Layer 4 of a small transformer language model trained on English Wikipedia (16 layers, counted from 0, width 128).
A neuron's activation on a vector x is quick GELU(weights . x), where the dot is the dot product. Quick GELU of z is z times sigmoid(1.702 z).

Input weights of the MLP neurons that the questions are about. A number n stands for (n - 128) times 0.004.
n80: 161, 131, 164, 165, 166, 136, 229, 79, 129, 124, 129, 110, 155, 103, 187, 156, 136, 117, 130, 183, 111, 150, 166, 99, 117, 110, 135, 122, 148, 137, 128, 128, 106, 114, 111, 102, 77, 122, 109, 148, 46, 145, 70, 125, 140, 131, 148, 160, 118, 176, 107, 111, 126, 108, 177, 154, 145, 164, 142, 145, 114, 119, 152, 107, 105, 144, 143, 131, 160, 92, 123, 174, 104, 119, 108, 159, 156, 189, 163, 156, 140, 123, 121, 192, 122, 131, 154, 134, 156, 85, 148, 170, 54, 70, 120, 107, 55, 92, 157, 118, 137, 89, 144, 103, 101, 117, 100, 147, 162, 157, 124, 95, 122, 127, 106, 141, 151, 94, 128, 113, 125, 92, 145, 65, 150, 125, 94, 73
n98: 153, 100, 103, 108, 64, 121, 145, 86, 143, 161, 157, 166, 161, 132, 104, 216, 209, 184, 137, 104, 127, 160, 170, 149, 161, 125, 183, 79, 157, 178, 167, 117, 90, 165, 81, 160, 111, 88, 79, 103, 103, 103, 84, 159, 60, 182, 154, 104, 92, 171, 112, 114, 74, 78, 143, 141, 99, 148, 167, 129, 92, 121, 157, 144, 120, 93, 81, 176, 125, 122, 113, 89, 168, 128, 138, 123, 80, 129, 129, 137, 214, 162, 144, 194, 138, 111, 140, 67, 112, 160, 96, 117, 97, 139, 113, 122, 112, 113, 84, 114, 135, 170, 147, 113, 90, 166, 96, 50, 80, 162, 72, 113, 102, 170, 138, 139, 134, 151, 122, 170, 95, 177, 103, 128, 203, 119, 97, 148
n212: 164, 158, 165, 141, 146, 127, 204, 66, 140, 163, 67, 150, 89, 197, 179, 105, 126, 159, 101, 231, 72, 113, 154, 83, 51, 149, 128, 98, 167, 115, 129, 118, 101, 113, 132, 173, 116, 108, 141, 143, 163, 179, 150, 113, 107, 114, 117, 110, 117, 206, 119, 112, 97, 54, 123, 81, 159, 154, 193, 89, 78, 93, 123, 161, 120, 188, 123, 92, 97, 92, 124, 183, 148, 105, 131, 191, 93, 116, 143, 184, 147, 125, 121, 152, 126, 169, 123, 160, 127, 103, 121, 122, 141, 51, 167, 147, 93, 140, 157, 113, 97, 149, 146, 139, 122, 82, 43, 142, 144, 136, 153, 154, 83, 135, 125, 120, 132, 98, 118, 59, 197, 181, 143, 59, 86, 122, 130, 143
n340: 156, 138, 167, 137, 125, 117, 137, 96, 166, 86, 149, 100, 62, 164, 126, 119, 106, 137, 193, 198, 87, 214, 110, 151, 111, 91, 162, 100, 128, 148, 114, 143, 104, 146, 104, 143, 163, 135, 96, 108, 122, 93, 102, 200, 75, 144, 130, 133, 62, 186, 115, 157, 84, 143, 133, 128, 116, 93, 147, 143, 136, 107, 137, 165, 145, 83, 122, 119, 104, 70, 170, 128, 79, 105, 109, 159, 126, 142, 89, 185, 152, 170, 148, 96, 182, 119, 125, 92, 110, 179, 122, 99, 79, 162, 75, 123, 112, 107, 76, 70, 72, 127, 178, 140, 165, 156, 128, 102, 124, 184, 79, 121, 81, 140, 107, 123, 144, 185, 90, 93, 170, 110, 144, 111, 77, 133, 119, 80
n360: 137, 133, 104, 109, 127, 135, 103, 102, 200, 155, 95, 152, 130, 143, 187, 132, 124, 112, 175, 149, 101, 137, 120, 134, 122, 137, 143, 116, 90, 107, 23, 131, 119, 95, 136, 130, 80, 124, 129, 171, 150, 120, 125, 147, 119, 164, 163, 138, 130, 102, 151, 113, 150, 114, 184, 139, 90, 121, 115, 132, 106, 114, 169, 130, 167, 100, 120, 144, 120, 85, 58, 143, 126, 144, 128, 153, 168, 186, 131, 112, 169, 142, 164, 171, 117, 151, 90, 148, 116, 105, 197, 125, 130, 127, 175, 143, 148, 122, 111, 165, 91, 123, 86, 135, 120, 189, 116, 137, 106, 167, 119, 132, 139, 115, 165, 115, 157, 152, 112, 134, 116, 127, 113, 193, 91, 70, 110, 120
n366: 147, 108, 115, 185, 133, 100, 132, 164, 123, 64, 154, 92, 90, 167, 143, 167, 152, 157, 129, 114, 187, 193, 137, 109, 212, 87, 145, 72, 130, 97, 104, 68, 150, 121, 125, 184, 103, 111, 130, 112, 107, 93, 102, 119, 67, 123, 146, 117, 135, 123, 177, 102, 105, 164, 119, 137, 162, 77, 113, 156, 131, 155, 142, 167, 138, 169, 167, 195, 159, 122, 123, 110, 49, 154, 133, 189, 163, 116, 134, 96, 156, 130, 114, 110, 146, 144, 112, 95, 99, 132, 85, 96, 48, 132, 127, 29, 23, 125, 138, 137, 130, 163, 179, 173, 81, 79, 130, 146, 132, 175, 101, 145, 82, 109, 152, 103, 117, 187, 117, 144, 118, 106, 156, 156, 123, 135, 122, 87
n459: 149, 89, 144, 78, 32, 132, 156, 133, 115, 160, 108, 159, 126, 108, 129, 172, 145, 99, 116, 142, 88, 93, 97, 50, 139, 101, 142, 125, 143, 72, 167, 129, 142, 87, 128, 177, 120, 118, 121, 99, 142, 137, 146, 165, 109, 184, 139, 126, 129, 170, 97, 105, 69, 38, 170, 131, 133, 190, 144, 11, 77, 187, 160, 161, 112, 111, 144, 156, 47, 65, 145, 111, 171, 109, 193, 110, 131, 101, 139, 159, 120, 143, 165, 118, 119, 129, 129, 145, 132, 100, 188, 86, 144, 142, 160, 137, 82, 132, 65, 135, 110, 118, 142, 99, 143, 122, 77, 136, 118, 101, 89, 133, 156, 110, 191, 142, 163, 118, 63, 155, 118, 170, 109, 61, 146, 113, 151, 82
n525: 143, 162, 123, 131, 125, 95, 158, 155, 148, 132, 78, 143, 184, 156, 132, 110, 149, 87, 147, 111, 178, 218, 179, 159, 102, 169, 139, 161, 169, 105, 130, 65, 70, 132, 122, 103, 159, 100, 144, 168, 112, 146, 27, 162, 78, 104, 167, 111, 85, 64, 106, 94, 114, 66, 121, 170, 192, 101, 134, 124, 85, 96, 157, 97, 127, 70, 156, 140, 190, 153, 89, 78, 108, 149, 169, 159, 111, 119, 173, 111, 139, 153, 159, 62, 184, 137, 125, 131, 123, 128, 104, 88, 106, 69, 128, 56, 118, 130, 123, 201, 135, 100, 184, 124, 116, 116, 73, 54, 109, 70, 46, 223, 116, 137, 85, 148, 186, 136, 106, 95, 163, 123, 122, 94, 167, 115, 96, 191
n533: 160, 110, 104, 123, 136, 145, 112, 85, 123, 136, 128, 129, 198, 218, 113, 169, 118, 181, 132, 195, 122, 153, 106, 74, 140, 164, 125, 134, 169, 165, 156, 101, 138, 130, 144, 104, 145, 40, 210, 126, 96, 134, 124, 147, 163, 107, 108, 112, 172, 92, 111, 90, 98, 169, 192, 153, 75, 83, 50, 75, 75, 188, 159, 133, 122, 84, 130, 108, 121, 208, 188, 82, 98, 125, 105, 232, 130, 143, 152, 124, 96, 175, 117, 115, 103, 156, 156, 165, 121, 122, 140, 51, 97, 140, 204, 134, 103, 148, 61, 129, 109, 128, 143, 98, 88, 164, 101, 145, 137, 122, 131, 121, 107, 146, 170, 117, 129, 121, 123, 184, 148, 135, 195, 145, 139, 108, 44, 127
n557: 155, 123, 149, 247, 131, 86, 109, 151, 110, 159, 106, 142, 128, 194, 196, 106, 152, 141, 104, 148, 163, 110, 111, 85, 143, 94, 161, 97, 143, 158, 137, 125, 87, 149, 135, 107, 155, 115, 156, 129, 146, 184, 115, 123, 171, 181, 120, 68, 134, 134, 127, 103, 107, 109, 115, 146, 89, 155, 146, 116, 132, 119, 153, 241, 107, 202, 143, 143, 139, 136, 93, 157, 125, 124, 152, 143, 100, 126, 145, 102, 137, 137, 176, 129, 149, 123, 159, 83, 99, 110, 82, 106, 139, 141, 146, 145, 71, 136, 146, 103, 139, 140, 169, 114, 94, 64, 103, 103, 144, 165, 132, 89, 140, 118, 103, 140, 136, 146, 90, 111, 117, 96, 150, 148, 126, 180, 174, 147
n577: 165, 129, 153, 103, 70, 79, 111, 112, 165, 159, 126, 105, 134, 187, 198, 174, 85, 116, 167, 187, 115, 108, 151, 69, 94, 76, 131, 127, 118, 90, 136, 142, 87, 83, 115, 157, 115, 96, 137, 142, 108, 75, 126, 154, 35, 139, 112, 53, 125, 175, 188, 73, 103, 103, 124, 103, 20, 97, 135, 95, 156, 109, 93, 148, 149, 75, 116, 140, 77, 172, 139, 152, 94, 130, 114, 112, 100, 122, 161, 116, 83, 159, 122, 84, 156, 127, 127, 152, 114, 126, 151, 135, 162, 119, 168, 93, 161, 152, 114, 202, 175, 120, 98, 162, 108, 107, 155, 173, 86, 128, 153, 123, 152, 121, 119, 129, 110, 80, 105, 155, 127, 148, 171, 185, 110, 85, 149, 90
n604: 165, 109, 125, 183, 95, 129, 156, 143, 137, 174, 108, 197, 195, 182, 87, 89, 140, 114, 122, 115, 189, 123, 164, 90, 109, 188, 135, 145, 153, 143, 121, 87, 138, 141, 108, 79, 148, 90, 149, 108, 119, 158, 122, 146, 149, 111, 172, 107, 162, 58, 125, 52, 78, 161, 107, 124, 125, 50, 63, 34, 125, 137, 80, 158, 88, 97, 137, 100, 109, 178, 98, 156, 99, 146, 146, 174, 135, 172, 65, 126, 93, 146, 123, 63, 123, 56, 195, 170, 106, 146, 83, 83, 105, 101, 133, 173, 102, 181, 72, 211, 153, 141, 84, 154, 65, 57, 124, 104, 118, 103, 142, 96, 123, 144, 188, 149, 148, 121, 90, 152, 116, 110, 116, 171, 148, 145, 162, 168
n616: 156, 111, 131, 140, 127, 126, 172, 115, 122, 143, 148, 182, 182, 54, 109, 175, 166, 118, 82, 141, 154, 145, 184, 163, 148, 141, 103, 156, 168, 152, 107, 97, 107, 152, 105, 74, 68, 96, 159, 104, 105, 163, 109, 168, 99, 142, 147, 60, 66, 153, 130, 125, 143, 47, 156, 167, 51, 56, 121, 80, 214, 137, 97, 170, 138, 105, 135, 71, 127, 129, 104, 60, 153, 143, 131, 118, 79, 138, 121, 135, 107, 138, 202, 93, 141, 80, 101, 191, 52, 132, 147, 123, 162, 102, 163, 77, 121, 140, 177, 139, 170, 98, 123, 116, 121, 122, 110, 121, 120, 117, 68, 143, 107, 114, 114, 149, 168, 80, 143, 173, 101, 184, 142, 142, 145, 79, 142, 115
n660: 165, 196, 113, 166, 156, 134, 91, 111, 153, 89, 89, 125, 126, 132, 157, 152, 145, 154, 147, 164, 145, 191, 143, 170, 143, 145, 145, 103, 149, 155, 140, 27, 156, 109, 183, 28, 157, 66, 203, 195, 101, 177, 156, 100, 138, 114, 167, 129, 87, 135, 171, 132, 173, 115, 116, 101, 156, 129, 107, 138, 165, 107, 130, 108, 99, 132, 150, 131, 169, 194, 108, 78, 162, 197, 128, 159, 121, 132, 137, 73, 164, 200, 145, 117, 149, 100, 117, 78, 163, 102, 98, 145, 99, 178, 175, 77, 128, 176, 91, 128, 170, 110, 137, 161, 108, 142, 130, 90, 137, 142, 78, 135, 138, 135, 53, 97, 129, 156, 130, 128, 137, 100, 201, 153, 115, 125, 39, 86
n662: 145, 113, 94, 143, 133, 182, 158, 94, 101, 139, 151, 123, 108, 130, 72, 157, 193, 145, 115, 190, 122, 103, 130, 137, 168, 134, 110, 98, 154, 140, 151, 138, 85, 105, 136, 157, 112, 91, 169, 119, 93, 146, 144, 142, 152, 152, 126, 119, 121, 115, 85, 145, 139, 28, 117, 160, 186, 139, 158, 88, 104, 171, 159, 187, 140, 81, 179, 110, 130, 69, 120, 99, 173, 112, 194, 116, 143, 117, 168, 138, 138, 125, 150, 133, 117, 152, 117, 129, 84, 137, 138, 67, 100, 182, 128, 97, 65, 195, 115, 145, 58, 134, 150, 115, 129, 84, 117, 152, 153, 149, 32, 104, 119, 80, 128, 155, 118, 124, 122, 174, 105, 139, 146, 108, 180, 134, 144, 61
n664: 161, 106, 160, 137, 141, 83, 114, 102, 132, 192, 112, 128, 130, 141, 213, 139, 86, 145, 168, 156, 134, 86, 90, 100, 108, 163, 118, 139, 126, 99, 84, 145, 85, 183, 196, 79, 121, 137, 109, 148, 98, 106, 138, 112, 101, 96, 171, 142, 169, 75, 180, 35, 87, 113, 101, 160, 124, 108, 55, 63, 105, 163, 140, 143, 136, 100, 102, 106, 187, 110, 115, 180, 125, 148, 140, 127, 108, 154, 123, 123, 122, 164, 127, 98, 137, 140, 120, 146, 104, 141, 144, 187, 126, 105, 148, 118, 94, 167, 125, 170, 61, 102, 76, 117, 73, 109, 78, 164, 131, 130, 123, 148, 86, 106, 101, 110, 118, 130, 138, 154, 171, 134, 108, 155, 152, 117, 152, 149
n667: 146, 151, 138, 99, 159, 47, 229, 91, 189, 146, 110, 179, 156, 107, 120, 83, 162, 96, 147, 155, 127, 75, 158, 155, 147, 140, 139, 152, 136, 119, 137, 114, 70, 105, 77, 110, 78, 113, 138, 89, 121, 98, 62, 174, 106, 112, 133, 115, 67, 133, 83, 145, 133, 130, 139, 70, 159, 132, 160, 155, 175, 92, 119, 151, 170, 125, 99, 126, 104, 131, 109, 157, 132, 108, 124, 137, 122, 183, 141, 178, 108, 124, 170, 191, 77, 145, 175, 176, 137, 111, 157, 118, 97, 148, 151, 159, 146, 157, 116, 165, 119, 146, 144, 151, 115, 149, 126, 121, 147, 123, 145, 162, 162, 117, 82, 157, 145, 62, 113, 67, 148, 201, 117, 131, 153, 101, 133, 107
n674: 159, 139, 108, 117, 148, 111, 99, 118, 113, 89, 140, 103, 164, 144, 123, 201, 162, 225, 183, 141, 147, 151, 114, 141, 158, 118, 113, 133, 186, 180, 170, 76, 176, 159, 113, 98, 131, 8, 132, 137, 59, 146, 108, 136, 75, 150, 168, 128, 157, 141, 130, 99, 99, 131, 199, 116, 60, 91, 62, 110, 151, 197, 119, 159, 150, 106, 133, 129, 165, 211, 177, 84, 114, 131, 120, 191, 119, 208, 99, 113, 145, 159, 133, 110, 133, 147, 180, 137, 141, 135, 156, 122, 129, 174, 146, 110, 82, 180, 96, 122, 157, 139, 194, 115, 107, 113, 138, 165, 129, 121, 122, 151, 125, 57, 175, 143, 125, 111, 159, 179, 156, 99, 170, 132, 107, 182, 58, 75
n745: 157, 127, 148, 129, 100, 153, 119, 127, 171, 117, 60, 147, 161, 108, 140, 179, 111, 129, 133, 150, 201, 116, 178, 190, 105, 109, 187, 115, 139, 163, 112, 117, 101, 195, 104, 117, 110, 151, 98, 107, 103, 114, 111, 101, 148, 98, 87, 93, 100, 116, 163, 139, 95, 121, 131, 147, 143, 96, 95, 62, 175, 156, 134, 118, 104, 131, 150, 133, 161, 142, 91, 78, 135, 157, 115, 116, 119, 164, 144, 209, 98, 191, 120, 99, 173, 110, 167, 156, 111, 175, 148, 157, 95, 138, 170, 120, 94, 146, 144, 188, 153, 119, 127, 175, 63, 118, 155, 185, 155, 139, 43, 88, 127, 105, 111, 144, 146, 150, 138, 95, 153, 90, 97, 129, 105, 87, 78, 98

Each question shows a token from some text and the vector x that enters the MLP there. A number n stands for (n - 128) times 0.089.

" was": 33, 133, 129, 127, 128, 130, 117, 133, 129, 103, 124, 121, 131, 118, 134, 129, 128, 120, 116, 114, 132, 114, 134, 136, 122, 127, 121, 128, 128, 117, 139, 122, 127, 118, 129, 135, 139, 132, 137, 131, 112, 147, 119, 110, 131, 113, 122, 136, 131, 131, 150, 142, 142, 142, 108, 118, 129, 130, 127, 129, 133, 119, 132, 108, 128, 123, 125, 132, 127, 129, 120, 122, 131, 128, 129, 121, 140, 128, 134, 132, 123, 98, 113, 126, 135, 132, 122, 131, 150, 125, 140, 130, 119, 124, 123, 119, 125, 138, 124, 129, 138, 129, 130, 135, 125, 127, 135, 141, 133, 128, 114, 146, 119, 124, 123, 135, 119, 128, 132, 126, 130, 123, 139, 141, 123, 131, 125, 128
Which three neurons fire most, strongest first? n660, n366, n745

" Dep": 36, 137, 126, 124, 129, 140, 109, 112, 121, 139, 139, 120, 117, 116, 122, 122, 114, 136, 140, 135, 114, 132, 134, 135, 129, 131, 108, 130, 129, 122, 139, 124, 144, 134, 125, 128, 144, 134, 128, 138, 123, 122, 145, 149, 129, 129, 116, 132, 129, 135, 132, 125, 130, 150, 116, 125, 137, 134, 130, 143, 132, 125, 122, 116, 122, 130, 131, 117, 131, 130, 120, 137, 127, 128, 119, 132, 124, 122, 125, 125, 121, 136, 105, 118, 130, 144, 132, 117, 130, 136, 110, 143, 134, 133, 126, 120, 152, 135, 126, 126, 138, 129, 126, 133, 127, 128, 136, 128, 133, 124, 128, 123, 102, 138, 124, 110, 118, 126, 130, 135, 121, 130, 141, 141, 130, 121, 126, 122
The most active neuron and its activation: n660, at about 1.2

"E": 28, 127, 122, 131, 126, 127, 144, 108, 132, 105, 137, 126, 122, 115, 118, 120, 134, 127, 127, 127, 121, 125, 134, 131, 121, 124, 103, 130, 128, 128, 123, 126, 126, 114, 132, 129, 123, 145, 120, 123, 132, 122, 113, 151, 117, 112, 126, 141, 130, 125, 119, 128, 119, 137, 117, 118, 139, 123, 120, 154, 130, 126, 126, 131, 121, 123, 117, 110, 116, 123, 114, 138, 131, 128, 123, 111, 124, 139, 118, 130, 127, 129, 107, 124, 116, 119, 128, 130, 126, 117, 134, 135, 134, 140, 127, 134, 133, 130, 132, 130, 126, 129, 138, 126, 125, 128, 135, 126, 117, 134, 140, 131, 127, 147, 119, 119, 121, 122, 128, 125, 137, 137, 107, 139, 127, 114, 129, 135
The most active neuron and its activation: n667, at about 3.1

"ve": 54, 135, 119, 123, 120, 138, 142, 138, 91, 126, 115, 127, 122, 122, 117, 122, 122, 121, 126, 105, 109, 123, 148, 135, 158, 132, 119, 127, 128, 128, 122, 131, 123, 131, 131, 138, 131, 131, 127, 133, 137, 115, 117, 137, 94, 110, 120, 119, 120, 126, 133, 127, 126, 129, 120, 139, 142, 136, 145, 125, 130, 120, 131, 120, 119, 127, 127, 138, 132, 115, 125, 130, 129, 127, 159, 118, 121, 130, 115, 129, 122, 103, 112, 130, 125, 118, 124, 122, 132, 129, 136, 105, 125, 134, 122, 124, 126, 129, 132, 132, 114, 122, 122, 123, 139, 134, 144, 116, 112, 129, 127, 138, 102, 149, 121, 142, 121, 141, 127, 122, 128, 133, 110, 144, 136, 137, 130, 131
Which neuron lights up most? n525

" were": 32, 131, 124, 128, 126, 134, 133, 124, 121, 108, 116, 118, 132, 124, 125, 137, 122, 128, 116, 119, 139, 122, 129, 136, 127, 127, 123, 127, 128, 121, 137, 128, 135, 123, 129, 138, 139, 136, 139, 131, 112, 141, 138, 99, 135, 116, 120, 128, 137, 134, 139, 143, 141, 142, 117, 124, 136, 124, 130, 124, 131, 119, 135, 108, 131, 132, 131, 142, 128, 129, 115, 115, 127, 128, 115, 126, 140, 130, 151, 131, 124, 96, 112, 126, 136, 137, 126, 127, 144, 126, 134, 121, 126, 123, 126, 116, 126, 137, 127, 132, 138, 132, 142, 136, 123, 127, 128, 142, 118, 131, 110, 141, 118, 112, 127, 133, 114, 133, 131, 131, 133, 120, 129, 135, 123, 128, 131, 122
Which three neurons fire most, strongest first? n366, n745, n660

" land": 30, 126, 128, 130, 127, 130, 139, 112, 95, 133, 128, 120, 127, 138, 118, 131, 112, 123, 112, 129, 137, 125, 122, 123, 121, 131, 119, 125, 129, 126, 140, 132, 137, 124, 133, 125, 128, 138, 120, 131, 137, 134, 132, 117, 118, 127, 121, 128, 136, 143, 123, 137, 129, 160, 117, 117, 127, 126, 120, 109, 127, 127, 131, 108, 129, 136, 124, 155, 127, 133, 117, 145, 133, 128, 119, 135, 120, 128, 123, 123, 130, 110, 110, 126, 134, 128, 130, 126, 133, 127, 108, 140, 126, 119, 126, 142, 135, 121, 125, 121, 133, 135, 129, 128, 120, 137, 126, 133, 134, 128, 137, 127, 146, 141, 131, 123, 115, 128, 129, 130, 145, 121, 128, 115, 117, 145, 125, 132
Which neuron lights up most? n212

"ud": 43, 123, 124, 124, 128, 137, 136, 130, 78, 124, 137, 120, 128, 122, 121, 133, 124, 144, 128, 129, 126, 130, 136, 132, 119, 140, 129, 131, 129, 131, 125, 135, 123, 148, 133, 130, 130, 132, 132, 137, 135, 121, 125, 122, 146, 120, 122, 116, 130, 134, 124, 143, 126, 154, 119, 137, 109, 130, 120, 132, 127, 132, 133, 146, 128, 132, 132, 104, 135, 124, 157, 94, 127, 128, 117, 130, 130, 126, 125, 130, 131, 117, 127, 126, 128, 119, 129, 136, 119, 139, 135, 149, 140, 116, 124, 121, 149, 114, 128, 122, 122, 120, 129, 127, 125, 129, 129, 128, 128, 119, 133, 143, 147, 121, 121, 129, 117, 133, 130, 143, 137, 106, 120, 119, 127, 124, 130, 146
Which two neurons fire most, strongest first? n616, n533

"ent": 29, 123, 110, 126, 135, 124, 106, 130, 87, 109, 132, 126, 125, 114, 121, 131, 125, 124, 128, 107, 123, 130, 136, 128, 130, 132, 128, 128, 128, 127, 136, 126, 121, 140, 123, 125, 129, 131, 133, 133, 130, 123, 132, 127, 114, 115, 113, 117, 118, 125, 137, 142, 129, 122, 120, 150, 143, 135, 129, 125, 120, 123, 136, 134, 137, 121, 118, 132, 145, 116, 129, 119, 128, 128, 130, 113, 127, 120, 125, 125, 127, 115, 116, 122, 130, 131, 123, 122, 121, 129, 123, 146, 135, 133, 127, 113, 132, 134, 127, 126, 118, 120, 127, 132, 129, 137, 147, 131, 126, 129, 104, 140, 125, 147, 125, 129, 127, 135, 129, 137, 141, 131, 114, 134, 139, 139, 126, 142
Which neuron lights up most? n525

":\n": 25, 121, 117, 129, 128, 137, 129, 129, 132, 113, 131, 115, 120, 131, 111, 144, 122, 135, 123, 106, 118, 132, 129, 130, 131, 126, 131, 126, 127, 135, 126, 140, 125, 130, 121, 123, 132, 139, 135, 125, 130, 126, 145, 148, 143, 116, 132, 130, 130, 127, 136, 148, 139, 150, 140, 132, 146, 134, 135, 126, 130, 133, 127, 126, 130, 123, 130, 123, 116, 118, 135, 120, 130, 128, 111, 113, 134, 129, 133, 131, 127, 130, 125, 128, 129, 135, 127, 117, 138, 137, 130, 148, 125, 139, 130, 115, 130, 130, 130, 127, 125, 121, 134, 141, 129, 133, 146, 128, 131, 138, 136, 115, 138, 131, 124, 123, 124, 134, 127, 135, 130, 121, 117, 126, 127, 137, 127, 116
Which neuron lights up most? n340

" pro": 35, 138, 121, 129, 123, 125, 130, 103, 138, 117, 125, 116, 121, 129, 124, 131, 123, 128, 125, 119, 122, 131, 131, 136, 126, 136, 102, 127, 129, 130, 141, 132, 126, 127, 120, 124, 131, 132, 116, 126, 119, 131, 136, 156, 126, 138, 126, 149, 131, 146, 130, 132, 137, 137, 115, 110, 133, 143, 121, 138, 139, 129, 130, 100, 123, 133, 118, 118, 129, 122, 130, 133, 136, 128, 114, 122, 120, 136, 118, 122, 130, 121, 111, 123, 129, 128, 125, 122, 144, 127, 115, 147, 120, 131, 125, 133, 129, 137, 124, 123, 148, 119, 147, 133, 129, 136, 144, 116, 131, 132, 129, 130, 130, 155, 123, 116, 122, 131, 130, 118, 130, 127, 131, 125, 128, 130, 123, 128
Which neuron lights up most? n660

" took": 36, 121, 126, 130, 137, 131, 123, 140, 98, 121, 116, 116, 127, 127, 127, 130, 118, 114, 112, 99, 148, 125, 131, 131, 117, 134, 125, 127, 129, 132, 137, 125, 121, 124, 134, 127, 136, 137, 147, 138, 132, 137, 132, 120, 128, 122, 109, 99, 137, 137, 133, 142, 139, 135, 110, 131, 120, 128, 127, 124, 125, 125, 126, 111, 127, 123, 125, 139, 132, 131, 129, 114, 132, 128, 131, 133, 127, 135, 131, 119, 131, 114, 117, 127, 138, 120, 124, 126, 137, 129, 127, 155, 126, 129, 125, 115, 137, 122, 135, 126, 132, 133, 146, 137, 132, 137, 148, 141, 127, 129, 113, 127, 137, 138, 124, 127, 114, 130, 131, 127, 126, 124, 135, 134, 129, 131, 131, 118
Which two neurons fire most, strongest first? n660, n745

" R": 14, 136, 122, 122, 135, 133, 116, 141, 114, 125, 138, 133, 132, 122, 120, 126, 122, 126, 120, 107, 136, 124, 134, 129, 133, 119, 121, 132, 129, 125, 121, 127, 135, 128, 148, 121, 117, 141, 132, 126, 131, 123, 125, 120, 122, 132, 127, 119, 130, 125, 126, 136, 129, 124, 126, 122, 131, 124, 133, 146, 134, 124, 120, 126, 121, 122, 125, 120, 122, 128, 128, 126, 131, 128, 131, 119, 129, 127, 134, 126, 131, 114, 125, 124, 127, 126, 120, 127, 116, 120, 121, 154, 138, 138, 131, 124, 166, 123, 133, 133, 130, 127, 119, 127, 132, 129, 122, 131, 120, 124, 130, 129, 134, 121, 123, 118, 127, 125, 129, 129, 119, 131, 119, 138, 124, 126, 133, 129
Which neuron lights up most? n616

"ar": 34, 118, 121, 130, 136, 133, 136, 124, 70, 124, 143, 120, 131, 135, 129, 139, 122, 105, 117, 127, 116, 125, 124, 126, 134, 134, 101, 129, 128, 126, 126, 136, 124, 119, 142, 110, 120, 135, 142, 127, 137, 136, 153, 135, 143, 122, 135, 119, 137, 134, 134, 128, 140, 124, 118, 142, 134, 135, 125, 124, 134, 129, 129, 132, 135, 133, 131, 127, 126, 119, 125, 121, 125, 128, 132, 115, 120, 129, 131, 117, 129, 102, 125, 128, 125, 119, 122, 132, 127, 122, 125, 146, 138, 129, 131, 124, 136, 138, 132, 125, 118, 113, 137, 124, 128, 126, 133, 125, 130, 126, 128, 138, 146, 128, 130, 128, 122, 123, 130, 141, 129, 136, 133, 114, 132, 129, 138, 123
The most active neuron and its activation: n662, at about 2.1

"ond": 36, 129, 118, 129, 133, 129, 110, 127, 70, 143, 128, 132, 134, 128, 137, 130, 135, 128, 136, 125, 129, 133, 128, 124, 114, 138, 134, 131, 128, 122, 131, 125, 125, 131, 127, 139, 138, 132, 130, 133, 127, 128, 149, 118, 155, 119, 127, 113, 139, 129, 136, 128, 115, 138, 121, 129, 109, 141, 120, 136, 122, 128, 131, 111, 126, 130, 133, 125, 130, 135, 136, 106, 127, 128, 122, 127, 137, 112, 136, 132, 119, 108, 110, 125, 122, 145, 121, 132, 137, 124, 113, 112, 147, 128, 125, 121, 131, 110, 130, 125, 135, 118, 134, 121, 124, 131, 133, 134, 123, 121, 136, 118, 121, 137, 128, 126, 117, 135, 131, 134, 128, 128, 132, 140, 136, 131, 122, 141
The most active neuron and its activation: n533, at about 1.7

"n": 53, 136, 132, 133, 116, 131, 122, 135, 99, 129, 104, 133, 136, 123, 133, 120, 132, 111, 123, 115, 119, 118, 119, 121, 133, 119, 127, 130, 129, 134, 130, 136, 132, 141, 135, 135, 124, 140, 129, 124, 141, 118, 137, 139, 150, 141, 115, 120, 138, 114, 115, 131, 131, 132, 124, 111, 123, 139, 121, 152, 119, 128, 125, 131, 123, 142, 128, 125, 116, 130, 115, 130, 129, 128, 116, 122, 128, 127, 140, 138, 126, 102, 109, 128, 105, 126, 132, 123, 120, 129, 115, 145, 129, 140, 134, 143, 141, 140, 131, 127, 128, 122, 120, 126, 134, 127, 120, 124, 129, 127, 131, 131, 149, 132, 132, 118, 117, 121, 128, 114, 133, 134, 119, 124, 122, 130, 138, 142
The most active neuron and its activation: n557, at about 0.58

"st": 45, 127, 115, 132, 129, 126, 132, 123, 93, 150, 138, 130, 128, 123, 133, 135, 120, 113, 127, 141, 116, 123, 126, 123, 140, 143, 105, 131, 128, 127, 130, 128, 130, 131, 128, 120, 140, 129, 136, 123, 130, 110, 135, 136, 139, 133, 114, 100, 137, 126, 116, 126, 135, 120, 126, 141, 94, 141, 123, 133, 131, 127, 133, 126, 136, 118, 128, 114, 131, 122, 127, 112, 127, 129, 119, 111, 118, 117, 137, 122, 132, 114, 103, 124, 120, 135, 129, 124, 135, 129, 128, 145, 138, 124, 127, 117, 149, 124, 128, 132, 131, 117, 136, 116, 129, 125, 133, 129, 133, 119, 150, 134, 138, 138, 121, 120, 116, 128, 130, 144, 142, 125, 128, 125, 127, 114, 129, 127
Which three neurons fire most, strongest first? n577, n616, n533

"il": 58, 129, 134, 131, 122, 131, 116, 131, 71, 122, 144, 120, 131, 139, 109, 116, 119, 116, 130, 129, 131, 132, 133, 129, 135, 119, 111, 128, 130, 129, 146, 140, 138, 125, 146, 127, 127, 131, 127, 118, 137, 111, 142, 144, 135, 138, 121, 124, 138, 128, 131, 131, 126, 152, 120, 142, 126, 118, 116, 121, 126, 141, 126, 135, 132, 134, 130, 123, 127, 124, 130, 118, 126, 128, 114, 130, 124, 127, 135, 127, 123, 97, 112, 125, 126, 112, 134, 126, 124, 130, 119, 140, 133, 136, 121, 130, 131, 119, 117, 122, 115, 126, 144, 126, 125, 126, 133, 130, 114, 127, 101, 137, 132, 122, 135, 140, 113, 135, 130, 140, 137, 123, 136, 114, 135, 141, 132, 139
Which neuron lights up most? n662

"F": 22, 126, 132, 126, 131, 129, 136, 110, 137, 109, 125, 131, 122, 127, 116, 116, 133, 124, 136, 136, 136, 126, 129, 131, 130, 126, 117, 131, 128, 121, 122, 126, 133, 126, 135, 129, 132, 140, 123, 118, 129, 122, 133, 109, 114, 114, 136, 145, 127, 128, 138, 114, 128, 136, 127, 133, 131, 121, 129, 158, 123, 120, 132, 117, 127, 127, 119, 143, 127, 127, 116, 144, 129, 128, 129, 121, 126, 130, 130, 125, 124, 130, 123, 128, 122, 122, 128, 139, 143, 128, 121, 124, 139, 135, 123, 133, 152, 108, 136, 133, 128, 133, 137, 128, 127, 123, 148, 124, 108, 125, 137, 132, 114, 135, 124, 120, 129, 133, 129, 119, 130, 117, 116, 136, 130, 127, 124, 126
Which two neurons fire most, strongest first? n360, n667